Layer 6 of a small transformer language model trained on English Wikipedia (9 layers, counted from 0, width 64).
A neuron's activation on a vector x is SiLU(gate . x) times (in . x), where the dot is the dot product.

Input weights of the MLP neurons that the questions are about. A number n stands for n times 0.0018.
n14 gate: -41 42 -289 -99 44 64 -110 -51 124 4 153 58 -72 -3 40 -34 -1 169 69 92 -186 -110 -126 2 65 32 -185 -209 -70 9 3 -38 -70 -214 15 132 51 -199 -11 -34 186 69 -291 4 26 124 -125 51 -40 -128 -163 -118 0 24 -16 86 -79 -125 -74 86 168 -66 153 -73
n17 gate: -22 -8 -113 -107 -142 -87 54 57 41 -19 -134 193 106 23 52 -49 -65 168 -77 -35 -185 189 -9 -2 20 -104 57 2 131 -26 16 -150 -268 3 -15 37 9 -99 274 23 -20 1 98 -82 -3 -57 22 -220 41 27 -192 5 90 -59 213 223 -32 28 -24 23 -4 46 8 -112
n30 gate: -180 -79 44 -2 -103 -31 -187 -4 58 56 -175 35 73 -41 20 -101 -13 10 170 -29 367 170 34 79 46 -65 57 -188 -55 -24 -73 11 -66 62 -69 -83 111 212 18 -59 70 -34 40 125 16 -33 43 -136 -136 64 31 9 -104 39 204 -153 -2 -176 -23 -153 29 -13 -26 -150
n35 gate: -14 -82 45 -91 -238 175 142 298 -86 97 -44 -46 12 6 -22 77 -115 -46 79 24 212 -147 -41 -29 1 109 -202 -116 -44 28 -100 -40 -63 -116 82 -230 -47 -267 112 -28 30 6 38 104 48 -57 -9 41 457 -139 92 -94 89 194 225 21 -51 -7 240 19 -140 171 -59 -6
n44 gate: 87 24 -37 -110 -148 -132 -76 111 28 -59 202 -160 5 78 253 -89 -21 51 -141 132 63 21 -168 -12 -256 -18 107 22 -34 -3 -87 -91 -141 13 31 -38 -131 166 -90 1 39 -165 -34 56 6 -52 86 -26 -65 -26 238 -193 35 -44 104 97 -109 -109 33 33 -170 77 179 -71
n47 gate: -43 129 42 -47 -125 183 52 -122 -37 69 -116 74 -116 -101 -4 -114 67 56 -8 -2 80 62 -15 32 -33 213 170 81 119 -243 104 -3 -81 89 28 -285 185 -126 182 45 115 -140 -64 -246 -36 123 95 -155 -103 40 -32 52 -49 140 128 133 122 0 129 67 -228 -120 91 -103
n61 gate: 59 74 120 -15 -99 108 -117 58 87 15 258 67 93 -164 52 -103 -108 234 -94 71 51 86 -35 -60 -102 -213 -106 -306 8 2 -52 -104 202 8 128 -49 53 -53 44 -103 -151 -195 -250 -25 -190 -116 -24 30 -206 62 157 -16 -123 -156 144 80 145 -62 153 -103 -119 -44 -53 -68
n74 gate: 19 38 260 -83 -62 -101 34 227 -71 -55 106 -59 83 84 233 63 173 -61 117 33 56 133 37 67 -183 27 74 -74 40 -168 -25 -14 -46 96 93 164 -35 69 43 109 -3 -196 98 -268 -60 -52 -6 -157 63 -178 -2 92 212 112 1 -290 71 -56 -190 -3 200 -81 -159 -51
n79 gate: -54 104 9 -20 -204 -30 11 -51 -50 243 145 72 -141 -56 154 -227 58 114 42 65 110 -115 86 8 78 269 32 -5 -78 -38 117 -56 92 58 43 107 74 -179 246 74 109 37 61 2 179 -64 -141 46 -131 -58 28 -60 77 -40 -43 -93 -18 -125 132 120 144 -44 40 -18
n83 gate: 26 -57 -22 -75 85 71 -50 23 -23 98 70 -68 123 83 72 -23 -130 248 308 -193 -58 138 -219 74 -63 -74 131 113 140 -264 -22 -17 -91 101 205 -11 -68 9 24 36 78 40 -79 98 188 -56 -160 36 -180 60 -15 -157 -192 -38 43 141 -7 -69 -140 -9 -227 105 45 -30
n84 gate: -267 20 213 -99 -274 168 12 -92 197 210 -45 -9 39 60 12 61 -4 15 12 -82 -43 35 -281 -89 -46 165 -51 -316 -111 -60 -86 -333 -8 70 36 -56 -53 68 23 109 59 -17 -156 75 44 127 138 -64 186 -111 -36 -71 -192 -197 -80 -129 99 -212 219 -126 262 67 -58 40
n93 gate: 6 -69 44 -117 37 -26 72 -83 -23 -78 -115 244 40 -54 226 -79 17 152 182 16 15 3 110 -77 54 20 -44 -127 121 -173 85 -156 -64 43 81 59 3 -31 -24 32 92 26 128 -20 -75 74 226 -1 -91 -52 -82 -68 -21 178 -19 -205 2 13 152 132 260 -17 -219 -39
n97 gate: -53 -85 199 -240 86 47 -172 167 -96 239 67 -112 -36 -99 183 140 14 114 -214 68 256 -48 -36 158 -182 154 49 47 116 -56 -82 31 35 -170 125 -189 146 6 -74 233 -188 52 -166 32 42 -172 45 13 156 36 301 2 -75 -109 -27 94 23 -43 74 45 74 -1 119 -60
n100 gate: -22 -41 64 -156 -142 -150 110 -81 -8 78 -70 82 -172 77 75 86 -69 157 -298 36 173 -180 75 23 -62 81 -23 -114 170 73 -78 -146 69 -72 37 -89 -144 -5 145 -8 123 29 25 -11 -177 -5 -188 -65 131 -47 -44 -40 107 130 -30 -131 -147 96 204 -47 -34 84 87 -140
n101 gate: -90 83 -36 -104 -232 -235 75 95 33 79 -163 147 -24 -62 -58 -55 -80 18 -30 -64 -12 -29 -148 -146 183 -76 37 -74 207 -12 -52 -116 -113 43 -45 124 -12 34 -125 15 9 -130 174 -70 1 25 -80 99 -2 193 -101 -165 73 -133 -34 175 200 -65 19 193 -63 180 185 6
n106 gate: -144 89 -85 -101 -80 110 -112 -71 -54 24 94 16 -24 58 -9 36 216 65 77 92 -158 -175 92 16 31 -10 -180 -70 -88 -132 -111 -111 72 -153 57 -25 25 -290 -93 60 54 -25 -109 0 12 -9 119 9 -118 32 55 14 54 62 346 -40 202 -24 151 -106 31 -260 -121 -45
n115 gate: -115 -76 -30 18 -90 -33 87 2 -161 104 -180 -24 10 200 143 131 215 10 -74 64 45 238 -73 -124 -71 150 -95 -140 21 -107 -116 -47 -55 60 113 77 -94 133 11 75 33 -51 106 152 30 -200 67 133 -28 -69 113 -154 -313 -70 -44 38 4 -385 35 7 176 73 184 26
n130 gate: -39 193 16 -311 99 197 -205 -60 -47 -87 -107 -4 2 107 60 -2 -216 -2 41 -78 -25 84 17 -20 -54 54 64 -263 282 -65 74 -24 212 -133 86 71 -121 -143 163 39 -6 -131 170 -124 68 56 -239 -295 -26 28 -57 -4 12 -56 220 -171 8 -27 121 -23 18 -113 45 55
n152 gate: 10 -64 103 106 -20 -79 -7 -59 -24 -13 -117 103 41 37 -307 38 51 -141 49 -78 -83 18 -92 111 90 -45 41 92 -95 10 -44 85 87 34 -24 22 -97 136 126 13 -76 -148 40 60 -188 92 59 -5 -69 -2 -71 34 62 -186 -57 -140 24 61 -102 101 -56 -77 34 154
n158 gate: 8 -150 71 36 10 -33 53 -289 46 123 -168 -65 149 125 -78 -7 -202 128 122 -51 194 -276 -16 -105 -44 -20 -1 -67 93 -185 -99 16 -117 14 -143 0 -81 -73 169 -36 28 75 -97 -25 311 166 57 49 -99 33 25 94 -77 80 9 -140 186 66 87 -25 117 123 76 -155
n161 gate: -53 -86 178 -86 -82 57 -134 90 19 95 74 -176 114 -32 42 27 29 54 90 79 112 46 -164 -115 82 167 90 -185 84 -118 136 29 -94 56 48 113 -165 -18 62 5 -72 16 81 104 -208 19 53 -31 372 121 33 55 -8 90 -115 -88 212 82 -277 -71 -31 -163 82 -176
n164 gate: 136 23 -30 44 112 -141 -70 67 69 41 -16 22 142 -88 55 -56 134 50 -18 -6 -94 30 8 9 -8 -57 29 87 -117 15 35 125 59 16 -160 -123 26 155 -11 20 -161 100 83 15 -151 -20 5 -62 155 52 -54 113 -147 -116 48 -76 244 -58 64 3 9 140 -110 -55
n188 gate: -197 -223 149 -111 62 46 -171 -121 9 -22 -12 152 62 104 -6 76 -136 23 -39 -21 123 181 52 136 -10 39 196 -79 107 -144 -10 -21 -6 40 -57 22 8 -9 93 93 132 -5 -22 -136 262 26 -77 -65 -136 47 20 -101 -175 119 96 107 111 -331 -14 -11 -134 45 45 -25
n14 in: -32 10 62 -59 187 0 11 4 31 -266 -125 31 -43 -40 41 -47 8 61 -222 -34 -141 151 4 27 36 -307 -112 36 42 -30 35 2 -54 100 118 -53 102 -211 -142 -19 -107 -132 24 -320 87 142 -190 205 29 -101 4 16 -120 -61 -148 42 210 -43 179 105 87 -156 -19 -90
n17 in: -48 -76 -42 261 -185 -82 3 203 6 50 19 18 20 -102 0 -100 7 97 -99 180 -292 69 20 104 121 -86 67 87 -135 -119 -41 -24 148 -111 -44 -161 -11 -79 259 32 109 10 80 -54 21 76 -22 -52 -160 -203 125 111 -156 87 77 36 -55 26 -97 129 64 -161 -104 113
n30 in: -127 -67 -40 -195 -119 -14 -156 -90 86 74 2 -109 191 4 68 -158 16 -111 83 147 135 -181 -54 -86 -110 211 147 7 129 32 54 114 29 -34 6 -21 -70 -62 61 1 168 40 -218 56 52 21 -27 138 -145 -128 5 53 -108 111 195 -13 60 -263 -56 -82 147 64 -210 -103
n35 in: 31 40 161 -120 -68 -114 150 117 177 -75 -146 -93 80 95 -248 -124 122 -44 -169 -223 42 -47 -21 -130 14 -36 22 -62 6 -48 -198 -82 -34 3 -327 75 -84 258 79 -63 142 93 -130 -217 -22 192 -3 175 64 59 -30 -26 -16 65 95 211 -208 -53 48 -167 119 -68 -52 -105
n44 in: 96 94 -65 213 97 -39 109 -76 -37 107 -65 -38 -5 194 26 -50 97 -66 88 -33 124 -58 77 -67 -123 -180 -33 67 -31 74 37 -134 -164 128 100 -272 -74 -109 -34 66 172 60 261 -76 77 -81 -81 170 27 89 -137 -53 50 -54 117 -59 27 -20 169 117 99 -114 -83 13
n47 in: 55 111 148 -13 74 32 152 100 -73 -112 20 27 12 134 133 180 -20 -47 -129 177 -183 -155 17 141 39 -32 -42 86 -58 252 -64 -46 -137 198 86 123 15 -102 -93 86 -113 4 52 139 -73 180 21 -21 -13 49 -64 -95 -18 -149 177 -3 -52 41 -193 -173 -188 149 239 -168
n61 in: 137 -107 -8 176 -65 -46 143 -151 -30 -159 -20 -214 75 -158 -44 141 217 7 -181 -212 -69 83 -63 -54 -127 -93 196 3 38 58 16 36 91 147 -73 -102 31 -106 -61 37 13 47 -80 35 -3 46 -113 -33 -203 -108 88 -34 -15 268 -94 130 245 145 -62 -119 195 51 -141 150
n74 in: -142 -8 -57 64 132 -105 125 -64 25 81 125 -47 4 -50 -142 -60 66 -164 -31 112 -73 -52 111 50 38 -56 -193 161 -47 19 -78 -138 113 184 -83 129 28 -230 32 116 50 118 -100 128 111 -133 -153 123 -47 29 -91 -5 -23 -47 -25 148 65 -182 217 -7 120 143 10 -22
n79 in: -35 72 101 -84 90 214 115 105 -34 -65 17 -52 51 -91 54 53 42 -138 -143 89 -87 72 -145 21 -81 134 -24 150 -31 -126 97 -28 230 1 -31 -32 65 90 60 203 -170 -35 -134 66 -73 -152 111 48 79 15 183 97 97 -47 16 -12 -95 -37 24 -8 123 62 -147 -12
n83 in: -49 86 97 18 44 34 19 67 -66 -85 151 133 -35 -45 125 63 131 -19 72 5 -106 -43 108 -50 115 27 -291 37 96 80 29 -145 41 -270 -52 -154 39 87 26 -141 -33 224 34 -82 -8 5 -167 -151 46 -97 -268 -126 98 125 186 -34 17 2 210 -159 118 -257 -66 -37
n84 in: 113 101 150 269 305 -145 48 62 -156 -108 304 -46 -66 117 -66 -30 140 -89 11 -27 -44 -84 41 19 143 7 158 124 7 -130 -131 -30 -16 12 12 133 -9 80 -85 81 346 -41 26 -118 59 -73 -10 106 39 35 182 304 212 112 -21 -2 120 121 7 169 -23 22 -62 -36
n93 in: -127 -23 16 106 118 -99 -35 19 -100 54 104 83 20 90 75 -97 -211 -20 -75 142 -17 65 -62 309 -24 47 -108 252 -28 58 -15 31 -164 -170 0 -157 48 177 -18 -17 194 79 -108 1 -29 -21 -43 124 69 149 223 -147 -93 53 -104 176 108 -26 242 -204 46 103 35 -31
n97 in: 43 -49 -95 -88 -13 107 -128 234 -61 122 103 -407 184 -149 -107 -62 -52 17 12 166 187 -31 23 62 -130 25 -40 82 47 23 -118 158 -54 8 207 -204 -61 -163 -84 -118 -134 253 -56 10 139 4 132 -119 -20 34 -112 25 -4 37 37 101 144 92 -90 98 95 29 26 89
n100 in: 49 -24 -66 177 -59 32 -74 226 135 -89 145 -30 128 -161 -166 -231 188 71 -127 163 3 -204 161 -158 127 -34 -195 -111 11 17 -180 36 201 63 -129 129 124 -282 -56 -8 58 75 105 -158 52 2 78 35 -12 48 -149 5 -58 80 7 270 -55 72 17 -100 -67 99 -48 -45
n101 in: -39 -44 -17 -66 -141 -55 -39 -22 -66 31 -39 -131 42 -44 63 -20 3 22 -118 -48 -102 -76 -51 -102 -58 115 -56 -37 446 -30 71 227 -118 -41 32 200 -16 330 -151 55 -5 112 -70 -27 -44 -7 114 22 -12 90 -121 -125 -5 -313 45 -54 120 -8 50 89 -1 15 36 56
n106 in: -126 -216 14 35 25 157 -93 -141 -26 62 -19 -238 -163 126 -199 -127 118 112 219 87 -34 -136 -59 137 -122 68 81 -33 -124 155 77 37 0 -76 -190 52 9 216 -32 82 26 -93 -42 -29 102 -35 -160 -28 88 -28 133 -20 232 112 -133 -87 -63 -71 135 323 19 70 241 -46
n115 in: -107 15 187 3 -4 -51 -134 -4 28 -140 27 -150 -28 -97 -182 -5 37 42 -215 120 -51 -15 118 11 -143 84 8 -98 -207 177 118 -229 284 76 87 -58 -175 3 56 -7 41 -102 28 -200 -52 148 -87 9 -74 162 85 10 221 -67 -65 166 134 88 -311 -77 -227 -77 -27 -130
n130 in: 54 3 -10 -110 54 -45 181 -67 -48 -209 -87 -30 -139 -20 -4 157 -110 -72 71 -67 -46 -28 106 82 -33 285 -242 99 -31 5 -46 82 4 69 -67 -25 -466 -253 -94 -111 171 101 -45 17 -254 -64 -2 194 127 124 105 -108 35 -43 62 47 -213 52 -175 226 -27 169 0 103
n152 in: -45 52 52 8 179 -65 2 -111 13 134 -29 -22 22 -37 -75 65 -67 -17 18 -49 80 -6 3 42 79 -155 -90 12 -62 149 2 3 -40 97 44 -41 -35 96 36 -160 -41 -44 78 164 -69 66 -66 90 -108 1 -105 61 44 -152 -8 -131 -55 61 -6 149 69 -59 134 203
n158 in: -67 67 -53 -71 -54 -24 -38 -109 17 157 -354 178 154 116 -28 -141 26 -59 0 -105 205 -30 -133 -141 219 -37 -142 84 -75 -89 -131 -40 -76 -33 -30 94 -83 42 139 -26 -100 361 18 -29 82 -62 -85 -25 -3 -138 -20 -251 -168 81 -27 -316 31 -73 169 -94 42 177 -44 35
n161 in: 30 -152 136 104 48 141 21 -43 20 251 44 73 49 9 -325 -82 24 20 -85 -4 180 127 46 -100 44 210 15 -148 28 114 -18 -80 63 -39 119 -4 -87 -52 76 -56 173 27 23 47 -69 60 28 164 21 -39 8 -3 41 -94 -65 -67 -123 143 -59 328 -152 -124 -126 91
n164 in: 14 69 -13 -94 77 103 129 11 106 20 -15 137 -59 -77 -171 32 -212 1 197 -116 9 -18 -191 -62 49 -13 -47 -70 -110 7 114 -75 -51 37 -96 112 13 157 43 66 31 -143 163 90 20 50 -43 147 -67 37 -54 19 125 83 -95 -143 -51 -25 103 -2 -52 6 4 94
n188 in: -2 -66 52 44 94 -90 -150 -223 -260 7 56 117 76 10 -102 -102 -13 -122 -60 170 32 -30 153 108 -305 18 -48 -17 -27 -208 -54 -120 120 -8 -343 -89 23 -141 72 -109 86 -29 -9 -21 73 29 178 187 98 -117 10 66 1 -33 31 -31 72 -93 -208 -74 40 -65 36 -118

Each question shows a token from some text and the vector x that enters the MLP there. A number n stands for n times 0.018.

" ": -93 43 -52 95 9 -144 24 -2 52 55 -100 47 131 -56 -135 16 89 22 18 -137 104 6 -94 -42 -22 -63 -10 29 80 -45 -134 -75 -62 94 -106 85 49 23 0 -159 -78 -46 90 -27 -71 132 -60 177 -137 -86 -83 -5 89 145 75 15 -6 -117 -45 -120 82 20 34 120
Which neuron fires most, and how strongly? n158, at about 18

"-": 142 140 83 -3 106 1 -29 -36 -13 53 45 86 50 40 5 4 12 39 8 -10 -69 -57 51 49 3 27 -4 88 0 53 84 31 -69 -30 20 -74 -55 35 27 -1 -44 62 22 -31 -5 36 -1 27 -17 95 -68 -9 3 39 -21 14 36 73 1 8 12 -1 -46 30
Which neuron lights up most? n93

"ic": -5 13 -25 104 75 -91 -101 -16 -164 -36 -54 132 -61 40 89 39 57 -63 23 42 54 -83 28 -55 83 -66 40 -29 6 46 -59 -26 -19 71 54 -40 -47 38 -22 -144 91 66 -9 69 21 38 -12 -37 -107 48 76 78 16 46 -96 72 12 88 -17 -44 32 22 -26 34
Which neuron lights up most? n93

"and": 109 39 -62 50 -34 -61 -19 30 -18 -49 99 -93 -71 64 -63 -40 87 -178 14 38 4 6 14 -29 -10 23 -14 51 -143 52 49 24 -85 70 -18 62 97 -39 -25 -26 68 -55 14 -31 -1 -12 64 -27 -14 -105 27 -84 79 -32 -54 -12 -44 104 5 -49 5 -105 19 49
Which two neurons fire most, strongest first? n44, n74

"8": 41 0 -5 -39 21 -55 121 6 -62 -110 31 27 98 17 -81 16 -28 8 -18 32 -47 -76 5 -6 89 30 -13 26 -124 107 -10 59 -34 15 -188 50 27 25 37 1 -61 46 81 -42 -35 110 97 50 -108 72 -164 -55 81 46 -9 97 31 243 32 -36 36 20 3 80
Which neuron fires most, and how strongly? n152, at about 5.9

"5": -21 -37 -6 -10 68 -78 68 24 -59 -27 7 99 217 -49 -61 50 51 -1 -41 85 -16 -16 6 -11 115 -4 53 -79 -16 -37 -58 99 -98 34 -172 76 64 -7 -51 -107 -57 68 72 -18 -7 106 16 -19 -29 57 -70 39 22 16 20 150 -35 242 -72 1 54 -11 -31 105
Which neuron lights up most? n17

".\n\n": 76 -10 -84 -105 223 -99 11 131 -59 -9 43 35 -129 -131 57 1 66 -20 20 -158 -24 -65 -20 57 -6 5 -90 40 -89 13 -49 -48 123 25 88 66 58 22 33 32 51 68 -7 48 30 163 4 126 -65 -97 -83 -92 58 -9 38 -58 55 8 -42 -79 -66 141 47 -47
Which three neurons fire most, strongest first? n83, n14, n164

" (": -16 43 -49 50 71 -23 13 1 65 103 2 147 31 73 23 66 18 45 52 -32 -11 137 -16 76 -39 45 41 2 -72 74 -152 65 26 -74 -38 67 132 79 60 63 113 -9 73 1 34 330 -32 62 76 -10 30 87 -48 125 -64 -110 5 -3 -45 67 -7 -71 -34 82
Which neuron fires most, and how strongly? n152, at about 4.4

"orn": 78 77 -5 45 27 -60 -14 3 -36 8 71 -38 36 -22 -69 -84 -19 43 -4 81 -72 -30 -17 90 16 106 92 30 -42 89 -30 24 26 36 -93 -57 35 148 8 -84 119 -41 98 -60 11 47 -65 3 -32 -21 104 46 105 1 -55 53 -11 44 -37 32 -73 35 51 -153
Which two neurons fire most, strongest first? n47, n158

"\n\n": 51 -10 -83 -93 188 -27 32 92 -10 16 74 55 -162 -70 -3 -22 81 67 23 -85 -101 -13 23 86 57 6 -34 61 -62 120 -58 -26 45 -32 72 62 35 9 33 45 66 68 43 -27 41 216 12 51 -24 26 -60 -32 95 -11 38 -35 23 34 -3 -49 -70 151 4 -12
Which three neurons fire most, strongest first? n14, n164, n83

"k": 7 55 -3 -100 95 -31 -38 40 -72 -29 94 80 -23 40 -109 57 31 -87 110 -35 69 -93 47 82 41 -113 165 44 -22 95 57 97 -84 11 34 -26 36 7 -3 48 6 -44 77 -78 -50 15 96 90 1 1 13 157 -18 -23 55 109 2 -51 100 4 -40 2 -1 -17
Which neuron lights up most? n47

" is": 14 44 84 -65 96 -219 -44 19 -143 2 25 87 -17 34 99 45 42 -34 -49 -37 -5 10 47 25 91 18 64 71 -12 45 -89 -71 -33 -60 60 -16 6 -6 80 130 78 19 58 -33 41 24 13 46 33 62 84 80 45 78 -132 64 9 166 35 -38 -4 -50 18 91
Which neuron fires most, and how strongly? n93, at about 3.1

" s": 145 -23 6 -66 -8 21 -14 -71 -67 31 -22 31 118 92 -14 -29 16 -98 -20 -5 -7 28 -9 61 3 31 57 -14 -14 13 -64 83 38 104 -6 -57 60 -33 122 -110 -12 41 94 -48 33 92 84 56 -47 -50 -93 85 65 35 -73 88 42 -87 -94 -7 -116 -66 74 132
Which neuron fires most, and how strongly? n188, at about 10

"==\n\n": 33 8 -85 -54 176 -159 -28 47 -67 12 76 22 -91 -83 49 5 85 90 -8 -114 1 -2 -1 73 32 -29 2 24 -53 95 -64 -90 -34 37 17 -10 58 18 -19 -71 68 -2 31 -55 27 210 -24 -18 26 -77 -34 -67 67 -75 -5 -31 101 92 -18 -60 -78 62 88 -50
Which neuron lights up most? n14

"c": -133 -32 35 96 79 -79 -95 -12 7 26 28 5 200 39 -2 -4 4 -200 -6 2 -33 93 68 -2 45 9 0 98 -57 23 50 48 -26 53 -63 -60 18 32 117 -93 59 -106 40 44 73 99 81 -3 74 -29 46 52 -60 -23 -3 21 -9 -74 -19 100 4 -89 -43 34
Which three neurons fire most, strongest first? n188, n152, n30

"ific": -3 -23 17 84 79 -21 -10 -13 33 137 7 -98 90 47 -49 22 68 -108 24 -81 24 11 -203 -38 14 120 -2 74 -12 13 -109 16 5 33 9 -77 -78 56 -34 -72 65 -18 -111 14 -135 15 27 42 -1 -36 101 67 110 51 -122 -58 132 130 55 44 -27 11 -27 -22
Which three neurons fire most, strongest first? n161, n84, n152

" J": -35 3 -117 -26 121 96 -30 -38 10 -60 -81 -84 131 -28 -51 -15 84 -206 76 -141 12 40 -35 135 -99 32 110 -68 -44 64 133 46 113 101 -61 -13 51 33 11 -22 1 -57 -47 46 -80 0 -81 54 -36 -63 -33 86 48 -68 -48 25 66 14 14 34 -56 2 75 208
Which neuron fires most, and how strongly? n152, at about 20

" for": 246 37 7 27 70 44 14 68 -1 19 -70 32 187 35 31 -9 89 152 -10 -50 -20 71 -62 53 28 -14 -42 39 -243 110 -43 -51 -32 -10 77 11 66 13 0 -45 34 4 -14 4 -25 -107 53 90 -38 14 146 50 -4 42 -104 27 -47 72 -20 -12 -36 -34 74 160
Which neuron lights up most? n61

" |\n": 12 -9 -96 -152 80 -108 -18 165 -117 -51 65 102 -17 -64 -2 76 18 21 70 -161 -53 -85 -71 125 -55 63 17 -39 -77 14 -35 61 -13 38 132 36 70 107 18 -14 -14 96 51 -68 65 147 -7 36 -37 -13 -33 -84 58 29 -8 -45 -81 55 -66 26 -62 18 17 29
Which neuron fires most, and how strongly? n83, at about 2.9

"ed": 159 -9 30 47 43 -79 56 12 -105 -43 85 58 65 -49 -53 -23 29 77 34 -3 -75 -81 8 42 -75 -85 32 61 -156 31 -151 27 30 -61 -31 -55 -42 -9 6 -27 6 105 -19 -95 64 -39 50 56 -63 -45 95 29 96 64 -74 133 -64 40 18 142 -52 21 133 5
Which three neurons fire most, strongest first? n44, n101, n97

"ul": 78 64 -66 -105 155 -65 32 -59 -19 -5 -113 62 4 59 -3 33 -58 -65 56 10 63 80 141 -3 14 -22 123 -25 -3 37 323 -6 -191 -58 -38 20 59 9 -30 -121 -57 -70 41 116 12 15 19 -15 -18 -29 -45 146 53 56 -32 80 -27 -89 -62 22 -153 -12 98 2
Which neuron fires most, and how strongly? n47, at about 3

"ime": 67 35 -78 152 51 -116 43 -14 -25 22 30 24 -103 -96 -17 -47 120 -127 -104 -73 72 -16 -57 -9 11 -31 54 24 72 -65 36 -87 -90 89 35 79 -16 57 -71 -35 -7 57 36 4 46 -154 64 56 64 29 -58 102 67 -78 -136 37 135 49 -19 46 15 -27 44 144
Which neuron lights up most? n101

"3": -11 2 -80 139 -71 24 119 94 -36 -9 -71 2 47 -88 -33 53 0 57 -108 66 40 24 -59 -6 78 6 1 -4 -121 -31 -7 -16 -58 37 -79 24 41 48 46 -66 33 -18 66 -18 -2 204 60 18 24 -135 -218 36 32 16 56 48 -16 117 65 -12 58 -2 -32 224
Which neuron lights up most? n17

"us": 121 -76 -138 0 -94 28 -73 -24 -118 27 33 -17 24 -85 -62 41 -72 -121 -37 -121 -43 45 -3 2 122 -2 -51 -1 -16 8 189 -58 -12 -23 -65 28 -52 107 77 75 -58 -56 21 2 18 156 58 63 -39 95 42 88 -157 -48 -118 60 38 20 -68 104 49 -112 -204 29
Which three neurons fire most, strongest first? n161, n164, n152

" On": 140 25 101 -21 90 -126 -57 91 -103 -56 -43 -13 89 39 18 25 -23 114 66 46 -80 -5 -20 106 -36 -141 -113 14 -264 121 107 -67 -16 -17 -78 17 122 -3 32 10 -15 46 -88 18 -15 -30 -14 13 -17 -40 47 51 -14 -30 42 -56 -16 114 31 27 -108 23 7 -5
Which three neurons fire most, strongest first? n164, n152, n30

"g": 18 20 -23 110 -5 -64 14 54 -8 56 -1 2 54 3 -21 -52 15 -230 42 -3 33 1 45 -5 57 -46 -4 -13 -11 100 49 118 -55 -21 -100 34 6 6 -49 -39 15 -6 -23 -67 71 175 -66 -8 26 -162 72 99 33 5 -26 89 -51 -52 28 36 -21 -2 52 -14
Which two neurons fire most, strongest first? n35, n152

"ip": -109 -2 -10 22 -54 -103 0 -45 -124 16 47 30 -60 67 -101 52 91 -121 40 -19 -85 -63 14 29 47 49 73 66 -51 24 122 -86 -51 90 -15 -24 116 -9 47 -23 -4 -50 31 22 -57 -92 54 145 -90 -116 81 88 84 -11 16 -21 -6 -133 44 -28 21 -5 -118 -75
Which neuron lights up most? n79

"em": -1 70 25 -9 96 -7 -27 -24 -96 -46 -88 -103 56 73 9 -21 69 -139 93 -60 102 104 83 -92 -82 -48 -39 27 -9 108 111 15 -76 79 26 -15 112 207 -26 -86 -49 -76 64 7 13 -39 90 100 28 -88 195 9 133 -23 -42 68 79 -55 -192 71 -29 -46 -78 -13
Which neuron lights up most? n115

"um": -31 64 -40 32 55 -94 102 -32 -28 -10 91 -33 -104 43 56 5 155 -81 -13 -18 34 40 1 -14 2 4 21 140 -89 100 15 27 -98 -22 -64 68 52 -39 101 10 -132 -79 107 -72 11 -40 18 20 23 13 35 149 -9 23 -136 23 15 -172 -46 -8 5 -83 -93 -99
Which two neurons fire most, strongest first? n74, n79

"l": -169 23 -45 -19 128 -72 -3 -69 -46 -24 28 24 -9 34 -26 124 124 -146 17 39 56 55 -51 5 -39 114 73 27 -46 53 -48 53 26 63 -39 -26 40 -14 23 -23 19 -17 -132 -47 46 26 -64 24 -85 -43 -10 23 -3 82 3 -41 -11 -6 -53 -33 -67 -20 -59 -72
Which neuron lights up most? n188

"s": 227 26 42 -1 10 15 -65 104 -10 -10 33 -8 -71 40 32 -26 -24 -336 -68 30 -9 55 11 -17 12 -30 -19 -65 -191 56 -30 -18 -57 -34 -96 71 58 5 -3 -71 -30 69 21 -32 37 33 10 -18 20 62 20 62 11 6 -26 63 38 32 -21 -2 14 -75 67 44
Which three neurons fire most, strongest first? n30, n101, n106

" |\n\n": 46 -18 -107 -89 179 -76 38 94 -5 17 41 103 -159 -141 11 -23 95 -60 -16 -138 -66 -3 -47 104 6 -51 -23 16 -32 49 -67 -66 42 67 77 50 52 -4 9 30 58 100 0 -36 34 177 -36 34 20 -34 -31 -76 157 -43 43 -25 46 37 -80 -54 -65 150 53 -102
Which neuron lights up most? n14

" |": 302 53 51 -33 13 -41 7 82 -52 25 -85 193 74 38 17 49 -31 13 -80 -29 4 -40 -12 3 4 14 83 85 0 102 99 82 -22 -33 54 31 -30 5 87 -84 7 -38 50 -82 -60 16 -13 85 45 11 -133 -57 24 25 -85 63 -30 230 -104 17 23 -33 1 -72
Which neuron lights up most? n161

":": 144 119 -57 48 1 29 -18 66 -9 -121 88 67 77 -32 -92 -7 50 -9 12 -210 29 14 64 82 29 2 76 -50 -25 -39 55 90 -61 -24 -24 46 76 -32 65 35 -120 11 -48 -9 -1 194 41 145 -3 11 -71 88 -34 -45 -76 160 -40 107 -23 -148 -29 45 69 -110
Which neuron lights up most? n47

"\n": 9 -80 -30 -32 111 -56 -82 123 48 36 -17 74 -14 -10 44 5 55 140 20 -165 -42 -14 0 84 -34 45 4 -2 -138 39 107 -30 39 3 20 -27 33 57 48 -49 33 58 0 10 -7 155 -130 53 84 -26 35 -47 23 14 -18 -72 43 87 -35 0 -59 -11 -36 86
Which neuron fires most, and how strongly? n164, at about 5.1

"–": -56 154 44 144 45 -35 -2 47 24 -39 11 99 9 -24 -106 47 175 22 60 -72 -36 16 5 -23 11 -26 18 36 -77 16 67 16 -39 67 3 -66 134 1 -19 -71 -64 -64 96 -43 -25 216 -42 42 3 -42 -2 92 -1 85 93 -17 -33 15 22 -49 54 -37 89 56
Which three neurons fire most, strongest first? n152, n47, n164

"/": -21 102 165 139 -26 33 -14 0 6 -96 -3 111 93 -63 -35 72 79 -107 32 -45 -28 55 6 19 -18 -22 57 35 -112 32 75 80 -66 2 -114 -72 95 -20 8 -70 -21 -39 -61 -44 31 381 57 -22 53 34 -33 -31 19 61 -81 -91 -51 36 44 -38 -64 -89 106 -56
Which neuron fires most, and how strongly? n47, at about 16

"ing": 255 -10 -43 65 -33 -32 -9 95 -81 -40 -57 2 -25 39 -34 -42 64 -183 30 47 -69 -47 20 63 -17 -38 19 -20 -151 -8 66 37 -15 -89 -27 63 63 30 36 -38 75 30 -20 -80 87 -53 -73 100 -57 -9 -58 102 8 35 -101 10 -7 -22 -11 79 -27 59 36 53
Which neuron lights up most? n164

"|": 129 89 25 88 143 -48 -27 -53 -104 17 9 186 -68 31 21 24 -1 52 52 -154 51 -35 -58 33 -70 122 -1 -2 84 -129 -65 -63 -37 123 51 53 28 2 -76 -84 0 84 38 -1 37 67 -33 -8 -79 -44 -26 36 53 -51 4 -58 35 64 -59 -1 43 24 58 22
Which neuron fires most, and how strongly? n158, at about 4.9